Layer 4 of a small transformer language model trained on English Wikipedia (16 layers, counted from 0, width 64). Numbers have three digits each and are written without spaces.
In attention head 0, each number of a token's query is one row of weights dot the token's vector x plus its bias. The head spreads its attention over the tokens so far by the softmax of query dot key.

Query weights of the head. A number n stands for (n - 500) times 0.001.
q0 (bias -0.105): 354518432303446617641500545398127389551406634395339363357616585655471380720508341341455585322480540813409394675566397415507415646661667367526473675652767804677516286656554508497346637488642547
q1 (bias 0.043): 694528637643569561457566373529781465587505458507475632549477494364455643350399642600547493497438546442648612471411588611344485466476262601460504405370302309335327659322509444493407330491376492
q2 (bias -0.132): 286421415490559540595647731401285443323517639437556403340538377451471411655444317542315465359421568641353391491582506418650692692498574388549335705579735594511594536688609549511662671443644403
q3 (bias -0.069): 292505451506514355531567871588452508267574529515700508463445273295181397614292449778187511447326459517455577327626400514675574575318531423643257850484678600358632583544510641409748568408391213
q4 (bias 0.199): 678642393523452466597347173472654553738577357405435544476401501757466511492678629282810620497752635578650598575238490418500156472645273626526610139398216301583339511369475485734255653626565563
q5 (bias 0.161): 554566460486558505499398246313702604696540375449433597542330526604534420571462597398650400572770653607608722432303513416456308473529436690711523220324232182588482631325392313633382650595385515
q6 (bias 0.069): 739459387367368601411242346597765749593504552297496511534277188587411571594447558417593597632659439534569712402214380493402422649618474699406573402238390273393388712432612696404165565653789268
q7 (bias -0.061): 532639606586576474376536403374286268458563473593454553301723610320450644532378447539472526509402544494470292803661620514504511483527486315436520557498683882547269344548327348504568378379460774
q8 (bias -0.091): 404405861818611446546378575454484609716642492462735524922404642407651647350507421553340655534370440407390449414904312496736675364316792426652383428774431370629737461611410488543701500493397572
q9 (bias 0.201): 623476211329513647434459373422675587511333365486638643496273338821476414450553482522528425584645618679721658322062449255376304402573513695592402321207540184368528675459589491590376489432472241
q10 (bias 0.003): 458515555509456451638524515567458580590621369459434489492597588244419666372405587599444516471338532377516624384600672430751484416523569471315592658575600610623624421472420588507392513468597437
q11 (bias -0.029): 400457398398648438456583759647482568564606571414457475596339549542666773221504481526325565522450447252556488360524535717520642471612599514291724575384454492275669599348459552314436297502664532
q12 (bias -0.060): 591296748758708340606475544458533422590663549439633678602501637357409645389418459447547619514207603399456491552829295618542604317318477380350444424625478468596495506606534510537700425461402591
q13 (bias -0.070): 470549857666652392576457350573560488590707502600527495610685613246383532463649492431645588456485518598331382573861456627816583572284499330411678399643535619623347419327440540589599432565480780
q14 (bias -0.040): 492297692469249618510489552446704651598192322821470603571720409462410481601400532493617619423585667834542546618490374400462462730376495434707492357592545449723340467517341357563440488364336353
q15 (bias 0.134): 561531329253512705351650354440444505421412429562470486403351472685446274528649443645453449517669505460655657224301589354502463562675482487621334540312454316488631614516580506459339651565501329
q16 (bias -0.067): 396475470403467363578611775596343377317593716272466510568750361508277413410268419738439868382389627505623364425564423476746554695408543467480358669616656468619662398663583457496434327427457347
q17 (bias 0.095): 664604525554557522473406182547675614744425376716444528584400700605637583537729699391666349526541441421494533456370561521403419397638439509335647256394278338450512465263320536591397551645512659
q18 (bias -0.061): 394510587482358306283390704777560570458568674655665585507466440529395317437388508575387435514369592707414458289576342386551535538343503614775439639524534362457518470594429446658787407352407342
q19 (bias 0.102): 680640600579494473532419221454668446589405487452421485365458486532651579458550581361695720541790415596637506519341580531611350389579407485421476312407416327516292419456476360434467479642380534
q20 (bias -0.043): 476296431228442388524290508459383674666623551288684430567505513629531394512679447482507503513441514428480496495599371374593598608408550634628456523602613530619470413643311706540491450634555578
q21 (bias 0.045): 434316393537285307421298476647430553560563489354639546419550413645515527374644657456538461493370703188562470374494323372607461429514551704486415450574539181581599490580543605812445588605759415
q22 (bias -0.089): 553651629508516550506459443513377287493546590426349539190637548463638798489534487435606767423400504612574363658649568549587540552504735270320588485542533729329280617510431385470599390578577657
q23 (bias 0.016): 543335515463591446926637756518621369392345392655339276762559464256343551452403376695230431538769397491410439381490756588745491509327325435398476704413697781271554441177332699388390257024435464
q24 (bias 0.059): 498553368439495458279370340460503336498505356531669714472450553742537288534592736350799306511437793639451347663338406434399514321651382554602698261665424486727441450533547454572619704600556600
q25 (bias -0.043): 427514419581415599715555557589444572447442616360555504457680482463595713528516367464468427488530314525501504467496402629561438499517626552629451467466391325378442500572652591636519415596676293
q26 (bias -0.134): 360541578423451547416733666623421522464559582463283377534653489255545689530567501586405499289525450501433440514666736710567619735594429355404657739600689806425601330496336598398376525578565542
q27 (bias 0.316): 582626302163589537308482178365502625484403384432560708185352301693287200429746596495739499538723598732799661359077395399455325412753418596403499344168328317559520664331799475550442441689341365
q28 (bias 0.006): 717255431477587263419454730406571441398579380499493458508672510507479372431387507398577481537415782536453462645550336543508577247438288444351598445767458680687361442439597377355636386350354488
q29 (bias -0.116): 636141539730596377620403649456642381452413565432708429717649631574601632413303444295513477681337661519304394687483460490448592421387404449470406256736499604521432389615505429496625462261613577
q30 (bias -0.199): 348637837717416597507335395577410515549474542682408390611542611514569661713339429392613625376587490684260413618812628487447431458329420490675416319639454522595378500567311465713589647628555412
q31 (bias -0.046): 394499468395462428424326698831529552513493582476484660316420222303458738439387511563368459669362488770518341571364429341529324513631794661496371484509530453422515314665804558580543423503520514

Each question shows a short text with each token's key, already scaled and adjusted for position as the last token sees it. A number n stands for (n - 500) times 0.002.

Then comes the last token's vector x. A number n stands for (n - 500) times 0.0061.

0 " ": 444384482468605606553421589517278785498462431457288468596556431506516420612453545493514548510559
1 "elected": 522527436530476562519538459626196683379352372628505421613568401430549372567507466664462456359468
2 " as": 464489444489465527582554426597249632364370352648498437540573414518627323603491455669434422377418
3 " a": 527573392413576636627478377675228681370385379592564455555592494523433384602382465642489500426445
4 " represent": 488600390467590612530496467578224759384378406560525519527597394453525390593519506617459462393425
5 "ative": 378576335406616643447456610527195736445489486490522613466639405483479439639317508505431530547341
6 " to": 483507434444581618545533465601261664451408352612517548451525499554501397590424469674494480381342
7 " the": 533456435394537612539524436695173629362358402636445578399506512544448322633390442651394451473421
x: 553476410315498509388585367354534510399655545479553619592437487516427269487551478508455428835545517452473538531401520401490595515687460401459383242447473688540476509429396326413448588451622474
Which token does the last token look at most? 7 " the"

0 " is": 483475503427554593523520401625276583327358395650537519472516513528523396526581480736471368363499
1 " d": 667510414471599662518471544535333705493571360512415390632545437427372476631414526624543480408470
2 "ar": 572567393428616642501411551543307773502576445483505445544606448460476457581312549591514534500300
3 "k": 527566387417622628484386612562311764500514396522576502489509471512465408598439484610449508477383
4 ",": 517433560486508465422581566577397562454500376612446486473371567592488362598614437682430413474455
5 " wh": 441584386376635637546443460570326665398494518500476586443562484468464477574482519615423438530520
6 "im": 486534454358635633497405480539290733455551530432467594426465569512478419655321542528459576652401
7 "s": 554445486424618656528466450510316634419536414506445585417442576513484461620339557612492505513434
x: 630535435318517364362329367596326342389407515500462493480555461480379460443554535519542435375409612450522470493424524541636472363574613475417378615347479422373635423543688495546389434518221543
Which token does the last token look at most? 0 " is"

0 "s": 481456462472574583555460527520317691447503362507442441562538480470584427600372527577491515490448
1 " as": 484460491498447507553571473574316585397424363647522485539531429554588371560549455681431376360422
2 " p": 700583352497594653601415470444300758440569439453590300632667307397459490619378587488458531520510
3 "la": 526577301353637669635399507560295804503536389470622448544634428521448484643269488566544568436351
4 "t": 413630346445605651473469583478265686482548459475618510526578450458414487631307555539493527493358
5 "form": 391565377456592628433458546524249749412491426516492567468590394430525419551407561566442519503424
6 "s": 441530455472545566547446540564308694395445377547421583463521473513598396554459504613399451454504
7 ".": 468481524546468393543557545647452674494386387596550442513400575610570377513646452680407408382507
x: 417573387334401469464549282531557537504473464430461397456439486485542534573570373481394548468467473613619446308351502539469444413523651523612262285358452157541443523504515539541525573571564533
Which token does the last token look at most? 1 " as"

0 " a": 494452489457582629563498463647255716420409338609411436612597464495420383578434466669486472408414
1 " student": 616515438488588631467439691520211771508454430492381392614568436491510369660364473525507571497397
2 " project": 639547444500574613508425609540240751435384445547497413565565409492557382553483508578438515447491
3 " at": 536533436470518564605563415618219684394321392627504422544574439529602362598513464669518459370401
4 " the": 441586371437544615513508496669194671385373391611584527505556483528439322637393449628395467485419
5 " H": 257694202378758768607386542471298871553602414381405720414686371375374545680254527469501578557431
6 "ed": 474560405471561601516515507556303740458442342575455581429581406455521422569401516637523489372376
7 "mark": 533460451448646645445457585567293790439408392542435586394535482474556402551467532617449492444440
x: 543567405276405448582356571496546641422537388566509492445407408542393458547516656520495492402546525516559601412343415438551298314465585583473453609405555484483514680426371514374318496640534524
Which token does the last token look at most, and with what share of its attention? 0 " a", with about 30%

0 " by": 491483487475510550578540515633289684462406330649485493555524477556534341587560439714497398308368
1 " K": 629538353465659658523387552498345846547578371453451353620643370408417465605382537544470495515437
2 "at": 555566386424626592559410551514320768479509452490512411552652413481523453592350535550427503511364
3 "s": 532609409440611617568443516535319718428502387505592457512546480488576448588342534581442494499458
4 "um": 492527446384657604459427597557290768527538437449534529461474523544496432625341490529459612596363
5 "i": 405570393383625640494444571568295857516523397453519545479493521492450499615307520539524570549328
6 " Ka": 498519370332660624547435543510328803511536404478413611380569446502471505570335501524444498538376
7 "s": 527479493424585577507457550514309719474478367512482551421457530544589393611387492577458535513369
x: 522637459260422493384289451536330398541440634473435542505532528596353429418650395611506520425451608543514497413442399519620493522610390525397475733413381386436517518520586568616411435584397552
Which token does the last token look at most? 0 " by"

0 "ri": 483422453456643663485439476492307824418545409443411398650664438414500519582235608507471504623330
1 " who": 502499468394607625515499540627272598475410412550519498507457548558509385618431424619482524467479
2 " took": 515566382519540605521543430584242659338372390594528408624621385384534446511490513674495417386421
3 " the": 523576393425540613508534473666194616389406410625572464538551489511422348644385454649410451470408
4 " g": 370676322421665710580460451506297658483569440451605483523539469439364519669307524529542554495508
5 "old": 439517450417618623422475596556272722499517369542477556421468524519434395619381512616475488489389
6 " medal": 411539342423613648507421556541194787376390451550327668421597389459488433587402532557449506486451
7 ",": 512531533536516467431577576578336647461483328614536467488418542562520299664556423659440456487427
x: 438732374334326553375608528419424711532455425527622551515517423533498294602418499458602499446503600362372377451400525454453523494542534382651350258424419481603626510590542510522381477525291475
Which token does the last token look at most? 3 " the"

0 "cast": 480458486509515551530498550579277733452404374558495483562538444469602399538469492624494480423406
1 " by": 492486495500467498562585504609316641442411329652495498542485482553566365557583445700484387316383
2 " ": 750477418489598604594392563516278808473465451434516362580565442525537441598417556468497541524588
3 "o": 536592362375640659592392565600294784529504377466627467518532544559458495633243466545512582550382
4 "b": 390601350409659643493434566474330754536604449437571537470525472447417491677323550527492566538345
5 "ject": 491551485433611601509449562535296695466460457505542525466510495533578386606455512590457534457453
6 "s": 439511474431594597573406554572301750412457336536430570448500532568586362600414505615400475467474
7 " as": 503533469464510490542577480571319603400442354646516533474513419554612363572541462689437368356426
x: 526466401244359364358549512420489541536538627392539502392448520579492224620438410532563536402537448642489522522417456360462464576383333640534493478470503478630540448542681511527510573513265424
Which token does the last token look at most, and with what share of its attention? 1 " by", with about 40%

0 "um": 489509470400622590470432590556267736492505440501441456554562472528514409611396500545434557585400
1 "ph": 556533395450586598461464543565279705478521439513491398615605426424491434616396506594442518561373
2 " over": 474531486473535542476569497557326567430450425613509492498504475539469386551550488657430403435436
3 " the": 517601381434542608488541500658196629410411393614598474549549483498428355644408449638414465488414
4 " Ya": 425636332361680659535411547498309804502497462478544538467637417491517490570300507514453541586346
5 "z": 429540395370643635486411569560298810501507400495491596427501517476486444577337524601499549523343
6 "o": 455515346340693683572395562551285867521554365436339650390495558514456506645203529509503591590314
7 "o": 580457435380612610539435593565285816529509347469418571386418619591492439655253484523495571586316
x: 327514453273461454360428406593451549552515596504523634384578504511439443374702539613584557499562494570516467358374444490670427355645510576454545528435398354530458370550541565478651343442630661
Which two tokens does the last token look at most, in order? 3 " the", 2 " over"

0 "y": 493524492434605576468459569556321736477485361529499478539490487515542437529418500564467503510364
1 " the": 573520433453530599496537485671197637377385384643451409607578473486444344625432455661391435469411
2 "y": 528561439451613599451473580575297696455449344568521502528485514487534432537430503616470473472381
3 " are": 514506517426537573492557422606276571318381410641475480493483534523539401527547494712456375419472
4 " con": 459558423396601607585482408524300740376448380535555427506594435535531442563470514579490426448468
5 "front": 420552416440586623448447572549236699421460382554483554466523484506493379592443504590423467500431
6 "ed": 486522434517511545472547506591310664440411323624494532470531405478520444508531479695503420332398
7 " by": 484499469503493512514591492612306574444417367663506503488473496572523391550571438717481384342361
x: 468384383221353465359624445414494567414519524398510505617488540485484305620417420518508532501553567531450588476404356518459636429447329627624487368438540486539497519586632502470541500608435489
Which token does the last token look at most? 1 " the"

0 " Party": 499481444512553585549446467521222747366437429515453377614613400420602389608365519512400522545489
1 " of": 509503444444555603557534386637220646375385384684476429561593495518526333609398506702434404438348
2 " G": 592617344494628634548436453537315782503524446483575361576649381408489419584401552550440504562472
3 "e": 510617315427639677544444509582324825467495296498630449563595484441463467595301524576509526501363
4 "or": 390693287380654703521448439542252772415510426506564564524659427425484476597200591523450508601300
5 "g": 380596360393664667512416574537316779516579480430484608445524512426458448688335548559500568533334
6 "ia": 439495439378606581527404640586287851500434354537429557454482538585556428557336482556450523502298
7 ",": 525506500539492447451586576601309686453436332627499484493429531557541264659575437656399464482442
x: 415738410328462547331616493474485648527442456496682595476473465577479299583428482560621464522504521418396387417414529518419543534583511453645247169385388416566582523555515484595426528583409449
Which token does the last token look at most, and with what share of its attention? 1 " of", with about 80%

0 " much": 492490499418597644489480558604266634467453396559433453562491489556382402627466420633500486441467
1 " lead": 588454466536555624485497540530282748483485419529407374633565385430450451579445547599549486398428
2 "s": 582520475470560603529470501563303694426451353560484435512476515499566383589436527642485488421481
3 " to": 532503495496521582512581462597303603434405350636488473544462508551502418546503481693518436347381
4 " the": 468565401430525596499548472675216599393391395641542519510516494525422345625448440673411439453407
5 " st": 334605307451628693501501531590236654470523451491423633460540471422370436669382496579494547528475
6 "ring": 478526436467577600489512544576281674482437388569460531463512502539499390605434476631539492409355
7 " ": 592561428428638606575403572513274785486476453444282620419501519568524418619421535477500543536570
x: 521404428386685530434575599472568509501482490496467501415485489481507378353590465464645608425349709460894549333377655579485456503576470642594448580481405286491594608504419461528489463486222577
Which token does the last token look at most, and with what share of its attention? 4 " the", with about 40%

0 "le": 511538469419665639477433597563316741493543387469457441616543522490449479583321506559511523520331
1 "tic": 519481459517511564464517518540234685410427472559452414612633403444574445547389520595474500518298
2 "s": 574549452482555585551465507556276692377426373549507430548541504478614372586406520608427472486439
3 " Championship": 565635385473584585522393661513251824448462421533678457540606379468551399561428544531393489493453
4 "s": 438620415452583580550470518517303706404473365542541537480535480465622399590379532589416468491452
5 " in": 399607359443548553600536415575257728382401317627476551502619420512551363591449529628445385405386
6 " To": 452559375373648671596451529542263812514450403482412633415576467501535457614329491564572587483331
7 "k": 538442451358647620528370619558298805511472402498421567370514474525462402630405457577465563507331
x: 460531457308405464441318414527443466530457667527469442500471528544447432465573454575446524668442663453493456334424557465572523614659295438409662668391412415476490706381553353562301416706593480
Which token does the last token look at most? 5 " in"

0 "ia": 473497504447585579537413621582299856470422342541415457587574467551539455518399478554442500497309
1 ",": 517483514459499477462565561592323668432464330625495543504419532577508325626578450652417438475452
2 " ": 736496411472604608591395558520277805474471434444533363597560438524516448595423549470491535526586
3 "ad": 515566362415603635505414579559252789517452374478585497513569495484487400641374474568552596507370
4 "op": 489603418449591619503429494526285679465465493482553470506572489495513439636382513533454574570390
5 "ting": 435552378453562592481504568601276611421386397607493550477582465523501404582469471637431441442395
6 " the": 460514398408533605530523466686201626382380400634423581438514504536424336626423447659407446467419
7 " K": 635418415345721701548372537506334853541566370454401655309559477464407451604381537533456499526458
x: 456654377345516528446442499382490563445412532543371658565558454511528409373593666548439548701467572394707448470435470500395548559501539355511542693394485366446476608400544302542465308762506472
Which token does the last token look at most, and with what share of its attention? 6 " the", with about 50%

0 " the": 503468461465536600490536493670192646379385373646408408622586467479447342636429452662389436471408
1 " bo": 662539362483631695482475577522252699462506409499442321724648356401394513626315498543469519517365
2 "y": 530512462442634602481447542571296756444454359569500474514539471502533380542435525618441483455344
3 " and": 525489499471496531469587490629299539432423420655479468507450535571543359544497462716455409395417
4 " his": 460609361437532634534531417618262612377425371612550534533529482491436461599362479656472449422405
5 " ": 268617377464620575571424591515287796492475441444508496481522484559524433609422538473498545524551
6 "sh": 456514455458627629509433593548329810561562355483401558401429547538472407641364502590548593468428
7 "ad": 541445448402630641465424616537264796556481385472453546385469557520492415630368468575561597502314
x: 380535435271413481416443426616447556507441519518462546560453477533325403457560523497500477384513612562535438333339349629677451508646412472486679626373513489405500578572488515403517350670556488
Which token does the last token look at most? 4 " his"

0 " ": 444384482468605606553421589517278785498462431457288468596556431506516420612453545493514548510559
1 "us": 505518500368613568512430525556341624438480431542503512470493559579517443531466504622485471488407
2 "ing": 522495494493510542468514561582301591455409413605495489543495498534519410540524459651486446420393
3 " ": 594554409456614605575394565513279785484473441446702384543537465542521435597438547476499540527587
4 "sh": 425560398435630633515425595543335804570572364473579509446462505519467423634374499583551601474445
5 "ad": 448516387396635641467417623536263791568486392465481567433509523502492420633377460571568611508321
6 "ow": 469519381429645633467455614548270776531510348489371586419516514515428409649380509540488528524385
7 "s": 538490495461565575524440541516319685428474389508417580477473551542574415572412531553448484540478
x: 549521431271527528430262441527421496553446547485458585508614498507358442412617464558444499437314560539596637490417477547592426427580530570465511599365416349418666436534494527678496427455237428
Which two tokens does the last token look at most, in order? 2 "ing", 1 "us"

0 "\n": 464443482549569622647338450687282789383303376550386499556550464512470392510515448605424520366595
1 " ": 697402409467664684702295534628194851444380455469253389625647469522486368664369513490511604513541
2 " ": 789477383446660671662330531585221830451415448458530349583620463521503392640388534486502578521570
3 "-": 507536371473585565578508461611313640465440426565585419477565440577542401614437458586418514488526
4 " 1": 260733341419675732629327573557198793482524396457749529506539503484376446699284549477429557517570
5 "10": 221601370413657707551332651604213788478475421525486634458535502541364455650381501533375545509466
6 " m": 417562352399673684577376543536261813487538412470317668368550424481462439611368525540470566461512
7 " h": 641436344372730760584417517513238808514580431421321727298546480463397466698275532503517595523454
x: 608655399294743368442581653521478467308488596495464746386488452476498352378666529574555452688570456432629468466394597468486485380448515500523506524471513397383634505594575436274396527581357598
Which token does the last token look at most? 0 "\n"

0 ",": 471501475405584565525473601616292712499483342596442536503485526613481312688508446645469480441486
1 " the": 572513427446547628529507465690191646377383383637437408607598477496418346641406454663408441458422
2 " ": 765509392460639642599379552526270811460468439448550341599602429509502438604400558476481523534578
3 "sh": 529577369411655659525407585553315825560565363475619473478495495506463409648343506585549601480435
4 "ad": 451562361383652657476407609544253799556478393469536554467545509490491414636358466576565605508314
5 "ow": 365572340410671659472441605549259797523508342484448584447549497498424402657349518537484526528376
6 " p": 438598317389668669582426481443297745438581446461274716393637354423480486605382597490435513538510
7 "up": 577451448443560619515449497551286638419434447514477604418503522509513406627416516564396522546449
x: 526638408331460455437412626537461545290528464479495687462416528643457430379526484456495431394248570684485486532346467597627370390528480654331481606478452499614193460531538450484358357507508546
Which token does the last token look at most? 1 " the"

0 "er": 490496451458604634517450578577244824479497361506411406640573473465540379667321512571501571518326
1 "al": 524515473496535579513466470587234699387449443580440414608620450478537414534351539595450463524313
2 "ist": 502571382452607594474450626545268803535477385443521484556561465472549383667398464530504599512346
3 ",": 506469491484492474498556555613308685432434327634515507508435538588540298628566446657407434465451
4 " or": 547504499421508562509559433662289509390394431648492461520435563586465374582485432728494413427406
5 "ch": 447507417417625682501449492569305644473507385511470590437421598518415450621399509645507510459471
6 "est": 493464445437564606472472484580316602423478509523506559465526495486479421523455531637471483490423
7 "r": 599438382331721757541405513472276808498646476408356697335508530467437485706165595526569571551317
x: 603670418312703285446428528585337487466433491552505429428470367395425546479678603545624489613531611532584402483369461403618553565579605491454619531426620557452729537499689451385529520610405511
Which token does the last token look at most, and with what share of its attention? 4 " or", with about 40%

0 " He": 556475411511592622476474560532322774494511356491435420658591386376486447567406505571489520491445
1 " return": 559454494544497576476512511539267777386412335564431411591505407432542440525477548565477472431459
2 "ed": 565490479547454540489559512587274748387362298621485416581499432461559420532508503634488439370417
3 " as": 503503476512443500535604457594287605360364336675485433546517433541619370544546459684438368352405
4 " As": 427648318403587631550504424493243738403468435523529480498719350402551436597370509550496494536392
5 "ia": 386534426400603582535407642577303867486425340540505548488515509579541440549360481548446502503299
6 "'": 492539407437621543480541544538392735469454348542499537414604418514537444508453524584392416436400
7 "s": 512483463482504564506543484606313615393423357619467558443490506506566393552451468678434414414434
x: 577540396229286529434330387454434476439508576463402604577505487546417405485604384577517448494615462384489664451436486441689505454520460462595405494395393545404641511511535414480594547461332467
Which token does the last token look at most? 3 " as"

0 " Ka": 543453423503595603531453555487339814510536393483407372682681332431484504560352521516430495538376
1 "s": 533514433437576568514485554499325697467489362516509441549543465491592410602399506581458517510368
2 "hi": 554557387405653607481462596487343828525557409427529456579571424460478512600293547495464582572325
3 "wa": 506571358440579586475471603560342802502488382519543489546570390450502530546399500565457515472345
4 "za": 455550410421566564499456599536333819480508377514526521488499470481568462543380527550477531527336
5 "ki": 457521434447594562466465635552307853512435316527506514467485483523545420572438474556462550496330
6 " who": 529503474485584591496509562606296633469407400525481495473415568562514383587466440593471523483480
7 " were": 464511523545461541500571427623273535332365383655522487551399558560546402528553459710472391379473
x: 724382366262434564445516552456511532457511513496461446606434399451397269608443508404508441475474624599534480603361396480497475354502484534635332341460530608546555405552553417464451534419438442
Which token does the last token look at most, and with what share of its attention? 7 " were", with about 60%

0 " is": 483475503427554593523520401625276583327358395650537519472516513528523396526581480736471368363499
1 " the": 555498438436539620499525449665217573375417424631453421580582484510401377626418447664397431485421
2 " great": 582537445435561646482503473617250619423428410592507440563517494523392450573422474655509459450430
3 "er": 528595389436575635456472548578279715449519399546601527530492503503440426636355508609478523503350
4 " ": 360623374426646632568401558519273775462490447459712437507553476545481442613413545489472513545564
5 "th": 371543358451641680444445601570265740524543380467460603411499509459406455658319490568518597540411
6 "re": 506520385366680660500441568508337689423599454461395600376570499501466435654303529526413475587377
7 "at": 497485465371610597517442519533287669468474460512492570422507518527518405614380508584461527499337
x: 568626409279564461442510508573364457545548441492532512535435501576415479390594337644347578433388647639437394451384356579617498591641449462278604616430515467512476667486592539716433425593473531
Which token does the last token look at most? 0 " is"

0 " and": 464488511436500541521557464662307535413384405678543538484455562592554340544527445740458398366429
1 " co": 601485423540575659591508396556312733415467319533483328687614357413466471566393531584468475408456
2 "op": 536524444495548562539418534562303693426396449555492431526573451527603396581476487560369496523422
3 "er": 533633373412620679483444502529280770439574406474602489546529510458457464660241575556495552550333
4 "ate": 499491471471566549472440623590310722461433378554548537504521493567506389520474481602420463463375
5 " to": 521518447482554585529556477588291641456418343612518526491491497557510410563466465676488456368367
6 " ": 381607427467598568572417542538283773459441433470344551458496505566561406589455531496483526521584
7 "s": 547462496475574613555450495550318690416469353532420587445457564541561398605389520610452490470503
x: 633621417289451439438304405588397380507422613433457576500579464498363444437601451519523444409417493432524554468418543530621462415531542563455404510337376436351674502514583452541448474436187537
Which two tokens does the last token look at most, in order? 0 " and", 5 " to"

0 "ate": 463517481489582592520389610610283767487427359537453477531542486558488343570418472577458514475362
1 "s": 534492460462574588564454491551272694411454349543439415525519516493607374622368531597464497476451
2 " form": 541565409519564613504495488532239691377407418558506408594640379456556410591463519579428465473417
3 "ed": 544514476519460538529530505609279666401368352635509460545508444512565389532537473686503422336422
4 " the": 448585372408544616525522448683189617370386402636555524495567485518432341629411447658398438479415
5 " game": 325602377471608603505423607518259783437456422535478594458621379462531379546437560539399498465528
6 " development": 402534388445569601491452589544207703400398471564371631457613430492576410560418523550420488505453
7 " company": 554444447465586599488454623585226761472384371592406560400493490540551370592469451618474529406426
x: 547461374290330494442429536519547572490557605538464434607347448493376241514529572492655435479449485526494520417353450581516421424526316448576451477355388473423423641565484540319338503605489446
Which token does the last token look at most? 4 " the"

0 " a": 494452489457582629563498463647255716420409338609411436612597464495420383578434466669486472408414
1 " political": 513526452480545619483471501608200691383382465587450412615600445463494402590414477629482502477338
2 " base": 675567372466615641554414632535199796476431403494551371614609431482493385641401498509455538483475
3 " for": 507511492470505557554563455643304657442383345644488482534485511564507354568516461710502422337392
4 " James": 451576367366641608558423632584293833564483393489527514441535521542520357664359430585522555486364
5 " Jack": 362622329368651663558413626551271867570528419450447590400566484481478355714305474553554591517381
6 "son": 463514417410648636480405674560281874538511380458390570410474532501487360657341495558514591502351
7 ",": 525514486555491451470584585594325729455460325614498491493455498542547293649572436653405452467434
x: 458741397346458575367556501480429656511407470478621601467465439576495290615424441491564523540533538402389453376351557447445527583582506451751280205386400423564579505535604506493406526557403414
Which token does the last token look at most? 0 " a"

0 "s": 481456462472574583555460527520317691447503362507442441562538480470584427600372527577491515490448
1 "ual": 547511445498543593538454483573252657359452488564425388623663425450532417530400547628431425468388
2 " st": 666616340485614670506474545561256695480547457458609371646580407375381443658378515547500563542491
3 "or": 484641323470604651474466556530299768446509409489598487576608375409531454585325541541488527546339
4 "y": 510483479458607576472441595576321748473447340548513533479447533536568407524454491595469504473384
5 "t": 397580348403634661490472564494282696478560435495469582447560472458464458632316542574487511486336
6 "ell": 518494466413611604458457565564293723493536424483463548436437570481475358628413509615495535538371
7 "ing": 513506439484520537476531564585291638447402397603468530474516491519552393549512467646465440422380
x: 535521406197484558397449461467511590559485361473459547533422463617421383483561379578296539423462520536414575504410420562620478448559378571584532491392491479506531710577563527511580492561455455
Which token does the last token look at most, and with what share of its attention? 1 "ual", with about 30%

0 " Jack": 520398407496621642531433626504296874546564401452317355697662376392476404683278536531533553538376
1 "son": 613495428452615609485423679545286864521506375475415419593556444441505383626356519558510568487366
2 " built": 603524422515493560485544529561257682398399367606532415583552415463533453522502499635485409406457
3 " a": 539571399418586628577485446643244673394454384577616444561568491527384438591403467619469471478440
4 " political": 485583375436560624472475522604201688394400473572569531530575463488469418590401475618495508490334
5 " ma": 376619298382615627583420479507338689397467480521491568475630395514473543531388518524456500523389
6 "ch": 522462420418648644402465531509348682482580426470446560383462522443390451582441531615479522513428
7 "ine": 540462408392624621454453629548242791521456383478410563398480550584450483617295482491480552561311
x: 381319407295472383432512400554489567598589382546529472415411471524414485414479525563448604630381631580559458350347206501634509523748509568447557504437411486565507581497442619415508407505711524
Which token does the last token look at most? 3 " a"

0 "c": 490452471479558596440514529508378747513591380463436442594518422411448484598445572595510512467424
1 "re": 534549431445649660477442568507356701464539393436507466573565483484485450601376524528463509526393
2 "as": 461477522421524522506454516525343628411483419538465527477496477555563427549518510599431490497398
3 "ing": 519520453497520544470519566571300631457411408590529483547526482517539405539513475634468440433397
4 "ly": 536493488475598613438512486573302699418442308570507511492443515519479438495432519645487479428416
5 " power": 464554468496540553445516520526257630409443406562505512496499463514540382543486514568425471493507
6 "ful": 483499415448536567511483517588327644429474444577490556463532485528509458519408493633463428446326
7 " ": 593552415428632612577393552516266786470468448441280629414517510559529434604415545469491541542585
x: 542428413405697538411582604462583481520478483474461491418461493479471364331555462481639594417352692441905529348394646567437472512604480658560469577496367292474605612507416435521520450471248567
Which token does the last token look at most? 6 "ful"

0 " return": 471410523535512587489486514546247796391399330559397439594504418441539434538463542557491487432456
1 "ed": 529453506544456538489546518588268757392351288622438435582486445474561412531506498629494442375410
2 " as": 488468493511439504543594457598284608359357335676489445550513444549617364544549455686440369350404
3 " As": 485614326442574627551501426493244737404466436523579405555732345399546435598370508549495494538392
4 "ia": 439553426399608588540401642581298870486418337541599524510530506582538436550361477548446502504298
5 "'": 495552385454613544481540542539391733467453347543504510446613409514537442508453523585391414438398
6 "s": 480515445480506564506540484605314615392422357619472559456495505503563393550453468679433412417431
7 " h": 631443326398695723569452492495263775478571430433340722320569456442428490672288544492493562538433
x: 560637394295755399456591703544478504306487593508487809415460455485517368425666489575529433711570454506615465451358646488478481429468583571555504601492526453430615516600589422296429561560413587
Which token does the last token look at most, and with what share of its attention? 2 " as", with about 40%

0 "ed": 477491511499476540502539508614288645410385353633516486555477490504567392529532474691499414353386
1 "er": 571548410434627651501434568554270814492535378469453427608558504479513401673298520550521580536320
2 "al": 563558440471546590508466460584235679391464454574481436591623456491522432536337541595458460530305
3 "ist": 487566373439617601462447633544269795546487392436513526510551479488536389675387458526507607519343
4 " Party": 479587397440594588525449546539224771429432431521561553479568460506617358608384501522388521526463
5 " and": 540496505486456500518578459671285536409374422682549463500435554594610324544512433738457410379429
6 " the": 462500395395536614556505428710179637347348404642431589430526513539454322621399450655388446468430
7 " C": 654396326338700731607450390501292799465548439430404762306671423380468475606317579502471516556441
x: 684705428420739436423605572523395430436538413394323948416537500499508442392436532478436462637525502474655601563520516543388561546561509504407437554386424389504528555457740417355594414737535510
Which two tokens does the last token look at most, in order? 6 " the", 5 " and"

0 " out": 486430489460586605573501511559291659467419342566427498532516477557495363601469484617528469403491
1 "st": 619535404482586646463513504570238644435518470520428359630598418375420440617391543621486487487462
2 "and": 507526401402620623442431609568297753571514342499514509515489483493478385615425457622555580450386
3 "ing": 521531464476547573469507556586287610461410434590522471537523499515534398556478475645491463441374
4 " leader": 422606376438620615484460646521226780497507475468580550511534434495537383668380482514497571510404
5 "s": 428564470452575617547453522564273690432434377540506561474468573536602350637373505606469515475462
6 " in": 484551403424540553591555389606244680375383327661447565475556460538555326593477510668455384388379
7 " their": 508462417426511610528547437662213580360374399647457581430485504537482395591400451688455435431395
x: 584471383258420509362564441481506474386657556474486463496407459516382202553463428522447395685567479400436583494451397363569522403533441458508460304426402594588555455440511416346514555406564580
Which token does the last token look at most, and with what share of its attention? 7 " their", with about 40%